Layer 15 of a small transformer language model trained on English Wikipedia (21 layers, counted from 0, width 64).
A neuron adds its activation times its output weights to the MLP's output. To switch it off is to set its activation to zero at one token and run the rest of the model.

Output weights of the MLP neurons that the questions are about. A number n stands for (n - 500) times 0.001.
n10: 447,568,441,473,446,544,601,388,477,548,503,641,291,454,529,435,491,576,675,446,399,540,552,520,407,544,513,566,484,670,432,515,675,141,490,513,476,341,464,417,621,528,598,310,552,520,609,512,354,453,292,406,548,580,419,514,476,620,436,462,500,573,632,606
n16: 428,555,536,606,464,406,367,519,269,333,640,491,423,493,431,596,523,336,543,749,469,450,466,470,492,427,420,561,483,505,455,568,634,455,431,418,646,513,577,563,544,759,513,469,432,405,502,415,497,599,251,650,488,332,600,653,498,453,792,460,552,359,397,574
n41: 454,603,525,456,499,507,524,576,480,598,465,90,726,435,483,387,541,467,596,531,680,544,606,326,621,454,485,521,326,609,661,589,438,642,664,462,456,595,522,563,710,506,359,323,392,252,578,353,624,442,410,471,429,512,653,391,474,659,485,415,623,432,520,682
n118: 434,477,651,375,489,554,547,583,530,704,606,494,444,368,740,357,522,637,569,279,353,539,548,330,602,505,629,569,311,298,672,524,632,518,358,555,442,611,569,273,339,481,564,560,475,505,390,414,457,401,262,327,580,461,427,505,601,422,298,367,384,561,725,558
n121: 379,525,475,373,635,390,434,322,357,664,545,406,566,391,854,429,684,573,464,427,624,506,623,607,496,422,519,687,484,149,514,406,522,503,523,554,533,585,403,468,626,489,514,420,373,660,620,530,477,512,529,589,485,625,473,397,484,641,684,481,434,525,577,528
n139: 628,434,533,428,607,475,386,394,620,304,524,725,429,80,381,238,376,517,400,412,713,524,405,528,628,461,780,385,647,667,564,459,563,504,528,484,364,554,442,302,443,419,504,588,408,660,465,731,498,547,530,471,566,701,444,513,392,307,598,519,534,534,297,466
n142: 484,19,477,572,612,474,604,456,357,509,434,533,574,507,445,603,695,482,440,436,434,316,424,545,461,409,626,701,643,313,517,611,648,499,499,560,609,263,851,425,559,537,512,551,466,725,542,547,733,602,448,377,757,505,549,443,456,349,647,499,461,609,551,492
n146: 313,525,328,583,392,543,350,506,597,233,619,511,519,466,569,373,665,540,738,519,399,432,246,569,754,569,505,321,411,442,548,391,695,592,373,734,578,409,514,575,502,605,431,737,560,687,401,421,401,383,482,241,282,338,624,406,371,557,566,528,322,532,427,777
n159: 670,502,606,497,532,390,656,500,591,488,323,678,394,601,518,469,573,615,459,490,552,352,399,635,420,764,212,537,490,497,388,436,402,494,406,347,551,578,421,674,397,653,297,835,731,519,462,586,473,565,430,537,534,303,557,620,441,379,390,369,407,417,367,480
n190: 442,614,366,491,523,487,533,365,537,473,583,437,529,618,322,522,305,672,459,590,469,346,415,464,486,380,373,373,493,515,633,582,398,459,383,540,512,519,406,407,495,683,679,436,476,608,728,430,548,471,743,448,470,455,567,684,296,437,403,725,588,637,285,564
n210: 354,199,419,490,590,497,613,580,564,448,400,405,456,475,537,467,528,554,529,412,428,481,536,781,516,504,609,629,324,345,510,467,452,648,651,506,422,318,364,503,412,567,576,416,433,673,642,479,664,456,428,423,467,459,350,459,560,333,538,536,558,599,576,459
n225: 405,629,508,507,354,377,420,499,449,484,439,509,514,446,685,642,335,353,513,484,716,361,416,396,273,360,520,472,539,897,556,568,332,624,543,359,443,518,457,445,538,646,559,788,599,610,521,388,221,505,617,620,472,536,565,492,327,476,338,345,392,476,439,491

Each question names a token from some text and the token that comes next. It shows the activations a of the neurons there, in the order above. A number n stands for (n - 500) times 0.047.

Then comes g, the gradient of the next token's log-probability with respect to the MLP's output, scaled to length 1. A neuron's effect is roughly proportional to its activation times (output weights . g). A number n stands for (n - 500) times 0.00099.

"A", then "A"
a: 500,545,500,500,500,500,500,500,500,500,660,500
g: 430,370,662,475,443,246,501,423,445,461,591,465,554,724,563,530,358,510,563,156,355,295,507,530,510,667,580,504,489,468,552,572,365,503,431,387,715,789,559,298,373,488,790,642,481,761,629,352,409,374,696,419,439,688,448,541,434,464,438,499,517,624,511,525
Which neuron, switched off, raises the next token's probability most? n16

" s", then "ince"
a: 510,500,500,500,500,500,500,500,500,500,500,698
g: 329,444,544,565,521,478,427,578,488,372,684,337,576,668,652,524,513,386,380,423,499,382,490,256,273,392,606,773,580,542,617,519,586,539,543,402,510,192,657,668,732,525,139,526,524,452,362,305,433,388,467,329,617,432,677,531,514,545,312,483,426,490,468,475
Switching off which neuron hurts the next token most? n225

"ter", then "ed"
a: 500,504,500,500,500,518,500,500,500,500,500,500
g: 525,386,540,538,725,489,524,485,425,288,611,415,309,528,347,468,376,458,707,510,440,325,611,514,505,496,716,386,398,637,439,428,249,505,586,555,643,692,369,383,409,403,652,456,483,717,689,588,351,365,743,480,671,463,258,716,490,504,508,396,394,641,691,423
Switching off which neuron hurts the next token most? n139

"ir", then "al"
a: 500,669,500,500,501,500,500,500,500,500,500,500
g: 578,486,656,596,557,328,533,589,332,421,587,324,804,499,514,399,233,412,521,279,411,346,491,435,611,433,595,451,511,435,566,400,564,491,479,796,496,582,627,395,504,755,634,579,672,590,606,456,421,342,453,335,536,547,668,669,524,279,497,721,507,755,472,533
Switching off which neuron hurts the next token most? n16

" where", then " he"
a: 577,500,500,500,501,500,500,500,500,500,500,500
g: 658,494,302,548,624,211,373,531,260,549,451,549,392,419,569,629,551,453,483,519,416,483,291,359,333,481,335,615,355,358,401,396,370,450,698,687,577,378,469,627,662,725,346,478,561,336,598,363,567,436,362,458,450,387,503,425,526,697,535,601,532,539,695,194
Switching off which neuron hurts the next token most? n10

" Q", then "u"
a: 511,500,500,500,500,500,500,500,500,500,615,500
g: 369,513,521,222,489,682,443,591,252,451,637,578,279,456,382,646,497,536,445,657,638,592,560,774,648,539,280,614,281,553,562,539,566,657,595,453,648,499,480,600,652,580,452,425,625,503,539,525,286,566,192,544,542,439,507,576,533,484,733,607,479,321,710,529
Switching off which neuron hurts the next token most? n210

"ated", then " from"
a: 500,500,589,500,500,500,500,765,500,500,500,500
g: 387,269,359,316,314,554,141,626,278,492,646,370,555,536,821,335,283,344,410,469,499,685,496,528,515,439,442,463,398,446,632,566,458,620,603,461,435,278,567,524,625,520,562,509,523,551,586,350,673,615,601,413,395,706,562,562,638,380,483,612,553,377,502,605
Switching off which neuron hurts the next token most? n146

" was", then " p"
a: 500,500,500,500,500,500,500,621,503,500,500,500
g: 561,513,458,420,597,521,572,708,557,664,487,857,311,480,528,579,419,455,471,794,682,686,521,495,392,322,478,469,419,455,572,695,321,459,641,774,535,437,719,651,424,517,409,465,463,487,316,540,603,745,482,684,631,581,511,430,412,215,493,503,491,495,423,444
Which neuron, switched off, raises the next token's probability most? n146

" Co", then "ast"
a: 500,500,500,629,500,500,500,500,500,575,500,500
g: 456,495,352,526,477,552,274,535,322,435,768,789,390,389,519,483,335,417,374,517,486,626,491,663,556,749,710,307,481,671,487,584,417,807,574,342,481,591,442,357,447,585,498,802,520,426,540,482,540,545,520,618,392,334,518,645,611,616,515,608,556,377,669,608
Which neuron, switched off, raises the next token's probability most? n118

"d", then "n"
a: 503,500,567,500,519,500,500,500,500,500,500,500
g: 578,595,443,586,416,592,532,330,404,692,478,407,401,491,623,702,525,448,400,539,775,631,609,727,753,565,445,343,565,501,379,671,646,538,621,543,583,267,674,589,387,607,501,565,449,293,371,663,428,461,610,550,653,296,657,260,469,572,749,481,413,479,606,522
Switching off which neuron hurts the next token most? n41

"oin", then "t"
a: 559,500,500,500,561,500,500,500,500,675,500,500
g: 442,641,541,525,646,365,351,475,440,375,451,461,426,619,423,581,314,218,426,472,801,609,481,378,715,521,497,380,829,399,535,512,474,464,411,209,501,636,321,403,600,755,513,549,532,557,427,542,429,428,637,526,642,335,581,447,327,509,565,473,780,613,450,510
Switching off which neuron hurts the next token most? n190

"ent", then "on"
a: 545,500,500,556,500,500,500,500,522,500,500,500
g: 510,478,541,736,528,614,420,637,345,521,423,413,705,373,828,122,333,421,583,407,447,502,454,694,346,480,628,660,574,641,409,325,379,404,301,631,600,555,425,393,509,467,531,274,560,476,559,349,396,372,399,518,467,692,406,566,553,494,484,437,383,380,531,683
Which neuron, switched off, raises the next token's probability most? n159

"ad", then " co"
a: 500,500,500,500,509,500,500,500,619,500,500,500
g: 556,426,626,504,710,403,455,489,478,455,500,264,402,553,444,473,569,471,708,440,416,553,387,507,425,448,593,582,591,390,579,493,383,175,497,600,383,383,505,599,706,473,194,340,495,400,694,399,598,454,188,453,512,801,394,492,521,575,708,539,366,619,692,357
Which neuron, switched off, raises the next token's probability most? n159

"ason", then ".\n\n"
a: 550,500,500,500,500,500,500,500,500,500,500,500
g: 406,204,472,739,277,238,706,563,556,420,350,701,537,521,578,574,686,263,361,535,615,504,443,526,507,792,652,714,418,505,648,518,371,539,434,446,392,505,657,556,335,379,477,446,606,463,366,380,527,647,564,344,500,566,688,546,412,607,530,440,611,608,413,460
Which neuron, switched off, raises the next token's probability most? n10

"5", then " under"
a: 500,620,500,500,500,511,500,500,500,500,500,500
g: 422,611,647,741,835,495,423,348,590,591,601,373,783,485,516,610,184,571,473,641,523,539,530,461,404,328,411,743,533,370,562,510,578,410,712,425,408,441,596,554,748,632,208,685,534,459,504,443,659,557,540,540,507,589,427,617,437,400,498,593,450,421,577,490
Switching off which neuron hurts the next token most? n16

" de", then "g"
a: 501,500,500,500,517,500,500,500,500,617,510,500
g: 343,562,454,650,500,591,761,351,712,686,560,517,480,425,684,571,370,552,489,455,424,719,429,489,638,318,556,491,732,595,517,670,644,451,535,317,505,692,681,682,440,496,620,301,468,504,592,295,410,338,540,434,697,339,567,614,603,355,484,703,655,415,394,428
Switching off which neuron hurts the next token most? n190